Layer 10 of a small transformer language model trained on English Wikipedia (14 layers, counted from 0, width 96).
A neuron adds its activation times its output weights to the MLP's output. To switch it off is to set its activation to zero at one token and run the rest of the model.
A neuron's activation on a vector x is GELU(gate . x) times (in . x), where the dot is the dot product.

Input weights of the MLP neurons that the questions are about. A number n stands for (n - 500) times 0.0011.
n1 gate: 656,595,447,503,415,477,462,635,567,598,582,540,429,565,562,483,286,486,397,518,354,567,632,443,467,450,463,396,523,473,615,428,334,559,447,626,547,383,608,660,521,598,424,406,438,253,500,506,517,373,540,503,426,509,522,468,376,700,494,565,440,376,556,512,482,489,539,388,365,415,406,412,674,549,657,317,479,631,568,377,321,475,430,566,541,652,469,359,689,428,557,623,456,450,476,512
n44 gate: 275,575,473,423,454,535,358,347,292,553,460,676,430,433,523,640,434,660,790,440,496,684,195,459,687,266,445,140,425,516,542,443,496,378,645,508,384,449,605,559,708,394,472,320,496,359,269,425,679,689,567,516,556,512,573,622,542,516,572,358,794,451,685,749,512,637,508,428,496,290,368,589,417,703,389,569,608,647,532,597,519,389,329,439,692,712,578,477,321,381,574,336,451,564,460,472
n98 gate: 535,668,519,408,368,804,783,768,616,447,641,579,529,589,776,196,731,471,393,394,514,110,589,351,898,619,460,714,675,495,563,371,613,367,471,440,581,726,115,205,711,545,394,289,432,451,553,565,241,654,653,421,453,362,500,197,534,628,471,419,431,733,449,515,611,510,434,567,656,863,594,612,435,635,230,621,465,385,382,523,251,447,294,438,278,366,441,505,460,402,441,446,614,681,42,629
n164 gate: 448,365,596,496,554,290,504,421,667,652,347,544,536,331,439,380,486,454,624,526,511,322,536,652,432,553,551,538,566,290,436,648,518,534,589,288,571,370,291,398,409,295,563,604,583,609,593,349,388,441,646,624,276,447,546,504,407,652,564,414,449,233,500,608,440,707,206,574,577,489,638,522,511,666,507,639,317,385,394,635,543,539,539,440,664,705,580,332,688,572,300,431,493,299,594,690
n185 gate: 555,557,475,547,762,409,566,705,576,528,494,588,407,562,497,616,477,467,386,456,575,408,509,485,600,500,463,626,624,383,592,464,489,356,403,451,561,514,731,585,500,552,593,552,472,380,567,477,446,434,471,554,533,559,375,612,435,645,561,526,517,690,596,561,401,363,397,600,402,452,596,371,555,410,408,234,494,572,432,478,331,609,472,428,453,526,307,472,442,595,565,455,365,529,618,383
n289 gate: 847,568,515,363,381,571,602,438,542,306,415,455,463,287,504,616,365,442,570,535,456,588,350,402,547,703,591,675,500,372,294,406,485,508,478,389,230,418,604,620,610,591,400,369,195,572,744,549,500,572,632,458,677,633,706,345,467,657,522,706,538,496,265,635,600,142,570,511,421,526,504,600,561,485,565,666,423,531,492,608,489,323,460,525,431,625,642,489,332,441,470,387,700,588,438,413
n290 gate: 425,582,563,478,445,581,483,575,298,392,285,624,424,354,576,410,440,733,694,500,596,270,556,357,775,537,435,434,257,571,588,693,453,775,726,277,610,491,691,474,647,500,588,369,534,410,648,413,589,371,444,466,685,219,747,448,407,773,517,690,311,550,307,267,583,208,456,671,570,410,731,606,635,461,543,513,513,448,349,271,411,349,308,500,307,539,602,399,383,630,479,277,591,531,859,534
n312 gate: 442,480,354,493,227,715,409,462,527,390,442,656,474,437,667,596,464,545,490,405,656,741,610,493,621,458,390,503,369,531,363,344,590,386,740,592,422,464,720,424,469,400,592,578,592,573,516,322,563,537,380,400,500,403,484,272,513,454,565,476,344,349,698,565,497,656,318,643,554,500,521,428,534,304,422,438,517,273,369,582,612,611,329,532,558,540,520,431,689,510,467,573,474,592,452,560
n337 gate: 520,424,443,494,731,544,590,509,551,495,549,261,343,590,615,489,481,670,520,577,451,454,622,509,376,449,410,325,404,451,342,465,542,661,481,406,483,591,420,497,288,615,531,534,497,592,478,483,400,304,592,556,422,598,516,447,368,511,565,385,364,470,431,471,389,478,506,565,428,594,409,494,565,562,551,448,628,475,561,479,486,585,481,476,663,534,614,779,412,506,606,497,503,349,506,492
n346 gate: 623,270,390,947,362,496,426,516,647,508,635,291,320,441,477,237,620,771,556,480,576,424,651,379,544,624,336,536,382,372,584,463,345,629,420,555,512,886,508,543,269,633,476,809,615,531,443,527,438,488,589,329,392,508,587,398,473,539,474,556,368,316,532,743,603,663,323,613,515,550,607,481,610,504,311,511,647,559,355,404,619,317,425,462,345,551,543,397,398,545,391,481,485,635,540,480
n1 in: 435,510,364,444,450,403,404,494,532,626,429,601,612,557,456,572,365,518,448,587,426,472,409,688,533,457,630,353,529,555,602,368,513,683,448,465,604,575,434,592,240,405,448,516,519,709,391,315,412,500,484,738,357,543,494,449,637,569,574,725,472,503,665,568,581,453,523,546,379,588,730,328,410,641,436,270,322,558,611,584,415,488,574,616,526,497,572,326,340,513,459,623,451,335,484,478
n44 in: 394,683,467,261,364,681,403,424,546,395,485,763,551,426,398,533,537,529,779,607,319,573,415,434,550,421,276,190,534,473,569,585,597,435,652,405,458,430,419,511,635,302,420,564,445,470,610,522,740,616,545,392,668,562,576,515,701,526,385,627,511,450,599,626,576,630,584,471,404,223,359,474,538,538,455,409,553,587,823,450,552,416,244,475,637,463,441,209,383,419,730,526,543,542,404,459
n98 in: 661,280,406,547,450,495,710,427,781,169,536,155,324,462,345,201,535,574,202,411,550,624,652,463,326,691,377,657,315,531,694,712,302,511,416,619,266,282,389,464,601,418,797,864,379,663,610,418,596,193,307,474,373,574,187,730,826,541,229,857,744,480,365,349,874,495,179,579,451,591,747,575,469,711,567,545,333,660,611,587,414,495,258,603,531,536,409,450,670,633,505,652,421,536,437,582
n164 in: 600,559,489,339,308,512,465,404,556,742,520,527,469,309,469,353,581,553,292,500,789,454,516,464,415,680,492,580,528,724,416,776,391,407,542,718,448,365,404,667,382,527,388,520,585,360,427,363,245,359,613,477,448,621,325,398,492,523,606,564,500,553,640,356,381,438,303,534,276,848,352,327,634,705,417,492,699,476,258,574,519,443,398,553,643,629,632,618,251,419,453,640,692,528,504,422
n185 in: 534,596,539,568,337,412,530,439,359,462,766,530,312,348,704,369,395,455,625,594,285,420,562,473,514,456,569,537,463,707,516,431,592,571,494,584,534,539,487,490,682,444,308,329,393,523,396,683,621,560,602,315,705,490,506,427,403,353,391,422,497,621,473,480,497,753,466,474,588,369,545,461,527,487,550,704,487,416,425,466,634,394,382,497,527,612,601,581,770,311,470,503,554,702,435,536
n289 in: 458,630,383,514,554,334,397,661,256,546,420,442,537,571,440,473,561,523,493,462,630,663,456,596,465,487,401,303,538,486,663,514,732,606,490,365,580,632,423,153,390,411,661,650,328,459,463,431,439,442,592,582,425,613,547,733,607,456,503,296,507,500,633,332,684,718,609,470,425,449,378,493,500,275,666,463,455,445,493,386,608,497,599,421,646,360,392,467,552,475,646,731,579,510,606,558
n290 in: 630,428,353,562,708,504,784,280,707,485,659,330,476,545,660,516,591,385,484,390,391,550,468,488,254,473,560,729,616,569,341,301,508,282,403,569,265,524,539,397,364,448,293,617,402,417,516,464,520,687,393,619,443,624,477,392,445,528,350,369,476,619,537,561,691,575,414,346,481,555,236,488,376,492,657,352,354,343,627,617,649,756,693,431,930,699,614,589,544,657,377,528,584,411,410,376
n312 in: 557,602,436,676,549,611,632,678,416,624,453,556,529,599,519,200,386,506,692,430,535,404,591,606,686,453,339,591,391,530,602,380,523,456,564,170,463,458,510,542,490,362,570,650,613,546,532,460,445,431,421,369,412,466,324,559,368,467,497,439,457,358,607,466,547,510,645,554,481,510,642,461,679,523,497,384,470,414,266,419,451,551,382,595,667,549,497,641,513,438,291,278,734,523,581,562
n337 in: 344,621,492,542,543,566,318,574,477,561,350,377,474,587,339,560,566,584,535,576,444,564,491,428,316,364,679,328,346,574,374,410,629,580,556,403,350,546,449,577,354,540,547,497,469,509,537,321,454,387,586,635,506,673,581,347,517,423,572,414,517,362,565,506,518,425,429,497,596,568,336,565,625,645,573,489,568,538,577,336,528,531,531,503,588,670,686,365,445,512,448,543,420,444,461,431
n346 in: 488,337,515,657,385,465,656,524,623,417,583,488,435,485,416,473,747,466,608,166,485,432,686,423,677,448,414,588,323,448,629,638,415,412,95,405,480,739,397,411,343,734,286,547,688,663,630,418,519,555,531,376,478,464,534,477,588,666,481,644,558,556,746,524,635,605,460,708,623,346,652,500,496,323,249,641,413,504,548,415,408,443,628,361,325,496,265,481,508,496,558,454,620,718,320,551

Output weights of the MLP neurons that the questions are about. A number n stands for (n - 500) times 0.00065.
n1: 371,473,563,357,464,456,313,489,316,528,546,473,605,480,511,493,631,578,560,418,500,510,666,363,431,744,416,686,469,478,490,558,380,421,359,494,487,649,490,249,761,353,555,503,609,635,392,844,517,607,440,425,710,604,605,407,425,399,299,497,489,459,461,459,449,518,286,509,605,463,556,571,483,597,594,587,570,660,300,567,469,460,460,527,338,547,525,466,555,409,367,496,529,613,393,739
n44: 581,392,405,442,471,340,576,491,584,684,789,362,354,325,500,165,703,479,465,133,516,464,861,345,675,465,523,577,481,437,259,455,464,423,561,731,299,780,607,357,388,525,465,384,784,475,756,452,199,735,467,488,570,609,529,422,308,358,588,437,332,616,561,333,548,549,444,496,512,577,496,288,535,654,283,582,533,421,526,493,630,539,445,569,269,603,574,636,505,483,700,671,582,529,635,434
n98: 182,554,527,286,494,587,551,270,136,319,434,405,395,247,330,410,541,846,500,791,212,576,755,382,379,846,533,321,370,245,518,459,423,781,629,846,613,424,556,435,774,165,687,633,559,594,716,707,928,494,442,459,596,598,392,540,704,527,690,597,551,146,618,350,415,474,609,85,494,383,608,647,569,617,974,130,28,532,293,479,740,557,115,956,414,580,371,506,251,401,641,480,458,682,865,214
n164: 403,511,611,384,663,574,471,564,244,280,401,575,485,505,490,536,659,402,370,472,332,496,308,609,647,513,430,412,500,475,523,186,688,505,377,868,496,657,272,398,487,468,387,435,394,492,625,948,590,561,500,740,551,574,693,666,589,423,533,431,476,744,362,283,465,254,547,335,361,630,238,521,622,270,659,535,486,968,545,392,659,453,488,262,495,604,530,412,540,324,571,631,240,827,354,428
n185: 491,532,484,503,662,471,638,562,465,562,479,542,316,655,418,500,507,408,612,754,435,549,593,559,618,517,513,368,449,307,698,523,301,546,600,497,571,449,661,423,360,500,394,384,538,375,537,252,491,468,510,704,292,474,407,639,500,674,680,463,446,486,532,471,488,391,609,546,607,525,416,483,634,506,466,447,548,484,426,428,386,565,537,453,614,437,550,325,487,599,571,593,265,394,597,425
n289: 772,584,765,509,302,319,132,526,568,460,463,396,557,409,556,463,810,677,535,845,454,536,483,618,693,365,369,597,68,300,371,546,555,730,766,554,542,604,253,394,566,552,427,391,596,291,408,815,431,694,762,375,513,433,402,438,700,484,153,496,495,319,634,626,615,284,644,374,409,531,533,283,524,413,406,459,509,709,551,450,697,398,537,783,452,689,368,336,337,505,205,343,444,732,500,488
n290: 315,242,597,468,615,518,530,419,442,539,601,521,308,822,510,812,652,774,304,724,649,723,378,258,394,650,726,505,565,500,345,577,421,229,419,766,445,315,595,366,294,621,280,745,617,649,642,235,524,456,709,518,582,792,413,383,557,400,451,465,240,504,332,475,245,392,619,642,607,526,394,496,601,483,355,505,769,568,395,651,680,252,540,692,623,566,207,642,546,381,164,485,546,491,307,573
n312: 480,603,500,473,363,460,511,414,711,375,568,329,496,343,481,500,348,626,376,279,617,596,448,489,415,567,672,472,632,630,385,500,496,530,734,487,446,493,716,437,392,614,418,612,507,378,577,328,478,484,428,429,526,437,387,484,558,313,666,650,719,520,615,329,421,628,412,622,635,510,572,313,525,475,634,617,507,308,488,488,207,416,473,389,504,628,526,595,734,500,531,675,340,721,435,314
n337: 641,493,623,309,512,362,484,590,529,454,655,492,534,356,513,430,351,458,480,477,512,459,400,664,529,633,657,415,526,603,575,590,484,590,354,432,648,213,450,602,517,540,576,541,494,492,535,532,388,594,391,524,282,453,454,558,477,587,365,736,533,515,521,500,303,585,430,485,562,531,518,385,621,367,506,419,620,419,553,646,389,439,615,494,550,433,674,481,606,390,750,422,324,586,353,350
n346: 293,712,463,829,646,655,155,472,476,467,705,682,494,742,352,585,420,475,393,425,682,432,611,406,221,551,343,459,57,664,807,401,661,560,421,345,316,436,542,716,303,622,437,432,652,750,360,705,753,346,320,321,641,489,280,291,244,649,442,409,425,490,654,518,202,478,462,563,529,103,545,500,243,537,500,483,581,590,665,362,634,538,646,467,614,428,566,825,849,686,539,623,455,368,779,101

Each question names a token from some text and the token that comes next. It shows the vector x that enters the MLP there. A number n stands for (n - 500) times 0.0086.

Then comes g, the gradient of the next token's log-probability with respect to the MLP's output, scaled to length 1. A neuron's effect is roughly proportional to its activation times (output weights . g). A number n stands for (n - 500) times 0.00081.

" local", then " communities"
x: 529,618,556,387,735,496,554,456,551,478,413,409,519,427,596,610,346,550,424,342,543,458,498,499,479,476,720,329,469,485,516,490,445,546,616,406,485,510,579,530,405,467,411,591,675,471,743,374,474,422,574,630,315,413,619,445,481,441,694,333,593,433,614,415,381,550,465,385,493,536,499,490,445,432,577,342,463,442,450,442,634,487,617,415,481,470,610,463,603,417,534,755,555,477,584,338
g: 531,464,551,309,421,525,650,250,553,478,374,414,272,415,596,620,505,442,328,443,586,453,313,488,431,761,378,708,396,717,564,438,533,472,605,396,320,462,475,750,501,365,645,526,465,232,585,829,578,499,526,496,399,207,566,376,496,493,502,337,536,459,481,684,735,359,443,448,381,765,484,455,582,658,499,615,375,462,458,803,410,551,398,652,481,566,556,421,466,723,368,581,542,603,478,509
Which neuron, switched off, raises the next token's probability most? n337

" executive", then " director"
x: 528,636,388,510,671,660,468,499,523,360,458,656,603,426,616,587,363,453,591,424,573,342,432,595,569,525,564,450,597,584,510,522,343,543,660,461,489,415,543,525,391,437,373,647,519,532,670,268,507,416,631,583,392,422,452,430,444,464,694,439,697,511,575,552,391,562,478,480,477,394,614,446,492,305,569,317,427,482,485,425,589,546,530,407,507,498,521,433,531,311,567,737,466,456,486,360
g: 679,606,495,472,619,536,515,530,614,453,317,488,356,389,499,448,370,493,482,492,533,738,493,447,488,548,471,563,368,428,308,564,634,567,504,516,486,361,484,490,351,471,643,580,450,664,505,511,517,598,546,520,666,775,351,462,346,399,249,479,690,701,472,215,359,341,612,467,450,715,487,421,377,596,587,538,558,611,245,493,430,501,797,161,652,763,360,406,356,298,756,580,619,450,561,444
Switching off which neuron hurts the next token most? n312

"\",", then " and"
x: 649,440,514,547,485,543,627,526,497,422,509,565,457,554,491,422,435,552,549,317,545,541,514,520,486,409,534,320,505,478,454,494,302,625,541,480,472,536,461,555,609,545,441,637,507,332,461,587,583,464,482,474,476,425,364,388,451,526,532,446,597,416,462,550,370,670,517,640,499,553,641,485,779,436,454,339,441,326,606,511,453,372,589,478,507,456,652,545,448,461,613,682,679,470,581,117
g: 307,593,738,576,488,544,546,693,511,367,418,704,566,710,559,409,553,400,430,381,395,477,307,373,256,403,575,557,287,513,661,384,641,743,589,349,412,438,707,325,538,391,551,576,479,362,421,518,614,554,423,541,432,428,438,334,311,662,512,466,673,575,520,675,517,375,811,685,829,377,476,577,567,428,680,549,547,235,508,418,455,595,428,314,461,395,590,355,571,482,290,543,554,501,451,559
Switching off which neuron hurts the next token most? n346

" entitled", then " \""
x: 574,673,400,415,555,508,465,462,562,388,460,641,411,396,558,478,416,547,597,430,552,549,447,536,430,568,582,498,579,484,509,531,396,618,644,430,503,312,453,605,534,685,333,555,435,532,593,362,446,436,618,558,393,492,466,515,550,462,581,368,582,476,553,448,285,552,369,610,453,459,650,396,576,574,599,372,433,420,348,456,528,527,594,652,531,508,543,516,478,342,487,833,486,539,513,226
g: 629,928,480,571,493,610,545,587,470,380,573,646,487,558,518,555,494,367,362,585,565,634,365,561,547,474,420,337,652,605,288,167,25,409,481,641,593,555,555,582,470,548,525,437,273,646,393,545,550,573,317,402,481,482,596,547,765,338,360,455,538,614,482,594,515,542,500,409,317,489,323,557,449,352,503,485,478,323,567,597,502,440,628,444,556,474,605,460,489,600,542,644,761,578,313,326
Which neuron, switched off, raises the next token's probability most? n1

" season", then " two"
x: 502,369,360,466,425,497,468,603,663,415,422,546,603,503,564,517,336,621,515,465,562,302,399,540,557,425,657,256,457,445,504,525,346,404,685,424,616,413,564,618,641,422,348,556,513,431,719,442,605,426,520,441,416,388,559,559,549,474,568,477,552,524,720,500,264,506,547,559,419,368,670,548,510,460,582,436,499,430,595,481,519,554,658,534,534,389,497,477,536,459,522,688,461,381,497,417
g: 508,430,524,618,613,261,695,435,463,596,364,387,639,493,645,612,470,489,606,494,369,696,786,335,430,393,679,435,510,525,252,457,347,348,540,390,297,487,561,231,309,592,656,418,618,468,428,279,341,214,335,637,609,332,492,552,381,425,544,375,576,694,643,535,483,575,566,418,580,511,315,558,470,506,668,447,388,610,472,648,573,584,420,707,685,427,572,707,435,620,554,684,600,336,533,489
Which two neurons, each switched off alone, lower its probability most, in order? n44, n164

" p", then "od"
x: 704,480,590,361,508,539,573,432,533,312,530,424,547,360,759,522,310,526,553,499,676,616,320,471,685,375,422,505,474,494,558,524,463,411,578,532,493,450,630,531,404,539,473,508,668,534,435,511,596,452,422,482,458,507,412,484,522,408,515,436,543,566,627,518,345,594,655,517,367,380,575,555,615,446,537,281,404,547,475,476,436,474,545,524,590,378,452,497,434,666,616,561,312,270,581,496
g: 506,631,444,647,439,536,530,596,494,486,534,492,562,637,316,289,401,377,687,349,594,447,567,276,387,532,412,238,600,629,455,347,760,406,660,501,431,754,477,753,355,448,438,584,509,556,614,369,725,533,370,431,537,466,499,592,370,459,561,639,412,605,534,430,313,374,507,525,637,477,641,568,404,510,303,403,285,225,421,649,544,467,460,503,572,616,602,649,468,581,621,646,660,104,649,398
Switching off which neuron hurts the next token most? n44

"wind", then "le"
x: 432,656,486,569,471,573,688,524,471,570,466,465,418,697,477,450,433,398,474,479,503,317,491,636,557,439,558,293,428,371,645,395,504,340,618,366,552,552,510,690,430,553,458,547,484,463,616,513,359,458,518,512,420,586,536,607,518,624,467,537,555,452,646,396,373,362,681,396,459,579,596,475,458,499,490,338,636,373,535,633,576,717,463,448,582,397,571,504,589,387,641,558,401,410,324,369
g: 425,663,341,328,525,363,413,421,668,648,553,551,372,542,437,386,416,189,355,349,714,708,320,666,638,432,377,581,498,438,459,653,519,271,601,582,711,406,635,583,406,590,382,380,471,591,343,568,282,668,531,470,227,520,382,381,338,539,475,401,793,564,328,440,342,678,486,505,400,504,495,474,316,811,602,539,604,455,612,446,555,502,483,508,491,601,636,641,471,680,532,474,671,512,585,584
Switching off which neuron hurts the next token most? n98

"ed", then " App"
x: 641,369,597,437,345,554,761,311,470,504,397,657,414,544,517,392,282,472,530,498,486,414,526,499,532,473,725,595,483,353,552,319,558,430,574,427,420,453,626,560,528,463,443,607,431,498,468,345,341,481,481,554,510,486,611,516,549,595,608,515,561,426,634,483,387,555,576,527,493,587,583,542,457,483,575,343,496,475,550,594,396,720,581,604,552,568,563,506,439,439,583,503,375,403,427,241
g: 442,641,579,623,452,637,393,534,375,652,467,421,378,538,496,485,443,179,456,317,657,517,607,479,288,519,439,460,357,431,351,650,579,506,479,408,356,452,553,547,252,585,454,326,473,463,604,716,503,329,358,336,515,438,490,615,735,320,574,570,543,219,663,535,535,738,542,516,647,831,465,724,416,384,554,264,510,446,461,457,507,741,505,477,433,532,343,548,592,646,708,338,597,681,635,466
Switching off which neuron hurts the next token most? n289

" what", then " Ly"
x: 514,475,510,389,555,558,452,402,601,425,388,463,519,438,578,472,461,618,491,363,633,485,470,530,450,598,661,379,501,512,521,558,509,445,544,507,466,532,492,734,495,563,385,569,560,548,596,453,644,449,519,537,435,392,555,402,516,440,603,594,510,336,620,350,423,583,310,652,405,660,592,482,434,493,427,273,490,392,586,401,434,527,636,393,470,530,628,506,467,447,763,695,596,398,414,218
g: 371,384,773,287,722,499,321,652,510,486,540,538,346,765,523,454,357,260,584,785,272,587,417,641,550,503,370,626,626,359,562,466,531,430,343,555,369,327,451,617,391,739,385,547,533,401,565,665,408,435,538,336,372,595,413,522,683,674,591,705,464,554,534,503,385,581,738,403,444,520,436,474,589,490,446,367,437,530,415,437,629,341,388,525,651,337,342,559,466,430,463,610,461,547,845,402
Switching off which neuron hurts the next token most? n312

"0", then "0"
x: 565,528,611,531,712,579,545,572,507,412,432,453,434,497,506,574,433,432,638,492,437,558,351,530,384,430,506,365,426,556,430,518,628,612,596,497,532,511,748,668,530,685,409,571,519,423,523,450,554,437,504,634,380,538,435,369,368,406,567,325,475,457,647,595,425,415,420,525,365,488,609,476,538,518,512,516,290,545,473,605,546,580,522,246,388,288,613,401,447,651,561,646,496,445,516,409
g: 395,553,331,430,484,473,327,545,507,635,447,223,671,388,519,524,520,603,546,468,486,490,314,568,276,617,714,579,310,711,206,547,422,409,474,704,673,748,583,451,493,492,495,409,452,745,278,772,527,594,493,273,604,427,489,276,372,423,538,445,439,531,487,508,539,535,290,359,459,535,458,597,576,666,602,746,590,514,393,484,587,477,247,389,469,547,459,569,690,440,437,518,725,722,405,547
Which neuron, switched off, raises the next token's probability most? n337

".", then "\n"
x: 601,459,480,567,367,558,552,406,605,521,573,472,580,424,639,511,370,518,631,322,654,569,487,606,474,481,635,458,454,602,474,477,508,470,560,408,447,374,606,553,498,667,514,548,527,532,623,491,568,346,537,351,533,388,520,373,429,434,397,445,591,379,589,490,304,619,523,499,444,516,614,513,559,397,455,605,475,320,486,466,486,445,450,452,434,479,557,698,682,408,499,525,667,602,477,105
g: 548,440,535,385,273,635,703,588,434,449,519,588,713,563,685,468,543,402,531,722,568,508,473,662,639,423,553,387,547,529,626,411,512,527,700,420,466,484,461,587,592,468,380,633,588,296,643,396,769,708,594,555,313,371,526,624,379,592,612,344,565,382,629,604,720,646,409,716,344,245,302,248,350,376,511,368,529,580,607,441,426,528,172,435,356,547,541,421,562,437,356,274,477,495,372,440
Which neuron, switched off, raises the next token's probability most? n289

"ed", then " by"
x: 644,542,496,353,617,536,537,553,550,486,596,573,553,359,464,373,509,632,719,269,457,399,473,493,493,510,619,613,608,391,528,538,421,700,627,527,460,373,572,522,606,529,458,547,485,439,516,357,531,514,599,503,430,409,436,377,502,523,726,454,602,353,592,494,351,542,431,669,406,436,711,345,520,477,537,275,389,411,394,490,561,408,519,546,438,347,455,531,503,571,629,579,543,448,524,311
g: 734,657,628,592,379,601,191,723,242,564,514,350,495,333,546,330,594,661,330,543,406,461,591,660,569,452,457,506,399,458,424,667,435,676,616,651,641,703,677,576,493,430,515,375,390,433,405,514,393,400,389,433,431,486,822,520,374,673,672,400,454,408,345,413,340,461,366,281,465,587,365,552,829,591,536,506,498,539,526,604,517,445,339,407,387,520,693,447,445,344,497,507,445,535,755,470
Which two neurons, each switched off alone, lower its probability most, in order? n290, n164

" and", then " "
x: 533,613,531,571,623,551,549,459,660,538,601,507,463,376,609,404,360,623,588,203,591,448,538,514,486,481,543,462,531,548,547,519,338,588,472,505,409,412,497,511,402,618,440,557,658,470,517,446,508,357,562,528,391,389,593,572,405,604,639,459,533,378,585,536,406,686,451,536,265,543,571,547,550,450,433,354,512,341,548,424,528,435,566,494,580,402,537,555,462,411,635,568,586,511,505,128
g: 389,671,611,550,698,450,495,676,391,244,665,669,336,682,472,794,377,555,442,336,585,603,418,359,448,586,663,475,487,296,910,477,508,597,636,457,288,573,515,495,542,606,453,443,599,396,536,401,482,567,370,713,447,639,376,628,412,301,450,272,582,542,587,533,314,507,604,455,392,250,372,509,493,437,387,490,443,524,605,385,618,756,403,602,566,338,657,476,315,556,580,444,501,403,424,437
Switching off which neuron hurts the next token most? n346

"ed", then " a"
x: 598,518,575,346,641,619,521,383,502,469,437,579,485,511,491,394,411,623,682,395,480,403,519,569,537,416,585,605,670,390,588,472,462,702,567,495,377,348,656,683,486,628,381,495,507,406,540,389,298,549,435,596,410,423,455,311,425,519,557,479,562,436,609,468,409,463,470,468,442,503,773,503,523,471,548,257,478,465,598,506,596,482,396,454,545,401,531,484,417,521,659,622,541,595,519,273
g: 481,578,288,747,621,433,456,521,493,713,456,241,530,492,772,208,447,309,545,258,575,535,607,471,517,341,584,615,530,436,288,656,351,324,427,555,384,626,470,323,281,715,585,715,531,421,342,585,305,449,567,640,548,489,376,708,449,461,703,471,385,660,432,607,458,534,352,428,436,697,577,608,377,443,650,512,479,461,484,462,375,588,614,331,476,522,428,572,461,678,603,778,533,536,462,458
Switching off which neuron hurts the next token most? n289

" the", then " Den"
x: 533,621,416,556,660,457,525,500,631,448,537,443,506,459,663,513,311,595,572,369,568,579,441,629,390,592,593,296,489,443,418,467,513,502,630,513,497,251,512,499,499,604,426,627,535,459,648,446,557,364,589,531,466,550,590,457,555,357,530,464,579,322,644,458,401,531,464,428,429,543,477,551,538,515,561,251,497,314,492,487,641,464,553,518,532,491,557,457,527,426,564,735,436,457,533,168
g: 349,279,629,434,472,543,555,619,251,600,635,373,442,494,524,614,679,406,401,712,447,627,512,544,510,647,594,941,230,558,597,697,416,601,518,625,420,276,584,735,329,555,424,485,456,437,448,574,344,562,606,272,306,398,404,771,549,519,377,628,609,367,551,543,482,350,672,606,593,530,562,362,538,362,379,404,487,448,387,504,529,400,581,299,415,484,545,365,423,427,622,612,367,634,585,441
Switching off which neuron hurts the next token most? n337

" ", then "s"
x: 571,564,520,510,619,595,640,630,679,499,520,544,442,477,532,502,305,516,554,119,613,584,545,510,596,504,556,478,497,517,566,495,408,552,589,376,394,476,529,641,390,625,426,581,719,518,590,395,494,497,464,528,360,398,436,551,384,396,525,558,610,478,679,347,519,526,434,440,252,454,594,536,508,403,460,468,466,319,595,461,370,426,515,546,561,363,599,399,483,399,536,572,578,547,539,407
g: 379,569,407,338,542,540,451,452,315,431,561,454,440,747,633,713,434,488,365,487,613,366,385,433,451,518,565,598,736,272,598,515,548,508,687,487,475,699,508,398,546,607,242,438,734,553,472,520,624,427,383,553,488,708,451,540,369,516,596,366,544,430,524,482,288,494,457,530,476,530,874,260,517,520,624,416,288,562,551,505,203,621,602,587,767,592,537,369,466,429,465,791,298,383,340,440
Switching off which neuron hurts the next token most? n312

" Slo", then "va"
x: 691,632,496,441,535,506,733,511,518,457,578,422,484,381,498,570,430,337,515,421,574,486,454,596,482,472,741,399,445,631,555,554,427,477,602,423,508,507,637,632,433,495,372,508,520,482,652,418,441,400,583,657,481,521,444,331,268,485,596,460,609,507,565,468,413,511,471,550,415,469,516,516,628,525,459,386,407,490,366,640,573,553,696,488,466,298,506,354,676,483,439,664,348,396,476,346
g: 388,446,572,443,525,453,603,480,747,461,572,489,706,461,476,446,336,450,460,546,394,662,661,755,298,473,599,530,753,506,348,213,406,690,544,434,672,563,436,369,185,518,311,533,564,665,642,312,562,541,459,378,662,616,467,566,394,536,484,555,331,590,536,620,610,625,490,445,350,305,467,487,536,409,422,417,360,518,518,886,320,533,552,551,574,391,597,497,481,622,441,325,697,438,217,527
Which neuron, switched off, raises the next token's probability most? n164

".", then " In"
x: 595,461,478,542,368,563,547,394,619,507,566,470,595,464,624,500,365,525,614,331,630,547,480,604,473,478,645,444,454,605,470,483,509,465,556,420,446,379,623,575,486,659,527,576,532,531,628,474,592,333,559,347,525,392,511,383,416,443,394,447,604,369,592,478,306,632,524,488,432,485,624,508,553,394,457,593,475,323,481,458,494,447,473,446,440,493,559,689,671,409,517,546,649,608,500,100
g: 425,455,452,622,666,487,604,279,505,455,465,427,446,403,453,482,466,671,407,281,273,307,316,482,359,767,659,454,538,488,553,520,517,345,416,583,329,647,758,478,506,453,477,391,574,510,351,375,315,383,497,608,429,685,495,467,745,372,701,710,682,289,340,509,495,490,694,338,444,432,583,725,441,305,548,560,453,411,428,613,653,517,676,590,580,440,292,554,566,507,616,804,541,509,682,409
Switching off which neuron hurts the next token most? n312

"s", then " would"
x: 612,452,405,534,455,612,471,470,660,411,457,607,561,478,561,479,325,552,561,388,520,417,367,576,490,549,540,454,513,383,494,525,394,568,651,432,499,394,502,528,675,544,390,627,499,440,583,393,588,347,642,451,577,429,479,631,550,582,586,470,615,388,643,473,407,452,487,600,429,417,470,381,487,573,562,288,412,351,485,492,493,625,758,609,464,353,542,442,500,361,587,762,445,452,548,268
g: 308,665,483,382,658,615,576,464,506,386,449,864,602,570,466,484,553,478,527,381,503,448,344,406,364,652,589,496,329,510,459,489,395,317,509,542,874,453,480,508,411,552,503,478,703,721,504,624,439,742,623,430,516,348,528,459,580,439,635,488,253,236,499,265,499,577,587,527,717,450,565,385,606,285,383,398,533,469,474,353,508,265,563,462,640,654,668,566,445,327,527,532,490,561,231,695
Switching off which neuron hurts the next token most? n1

" of", then " the"
x: 613,493,407,605,553,503,533,520,620,516,543,426,562,346,636,520,321,502,566,269,650,547,483,561,480,515,633,493,500,504,458,457,466,527,578,411,495,405,590,522,401,627,430,591,589,520,626,453,465,392,546,466,489,394,538,406,486,491,611,389,593,354,621,472,363,558,469,459,397,514,608,535,502,471,515,432,454,341,487,392,588,455,536,495,471,474,566,652,658,406,565,633,621,545,515,34
g: 615,293,509,491,290,459,261,628,489,603,422,263,416,456,664,304,672,611,576,474,537,459,438,394,649,418,488,567,753,426,433,692,297,572,432,594,610,525,639,822,394,480,474,654,478,464,536,444,322,668,677,411,506,647,408,501,650,732,669,584,376,433,420,546,464,397,231,708,459,650,573,411,475,470,552,557,526,463,501,489,225,661,492,373,394,590,630,610,288,438,354,618,398,509,503,278
Switching off which neuron hurts the next token most? n312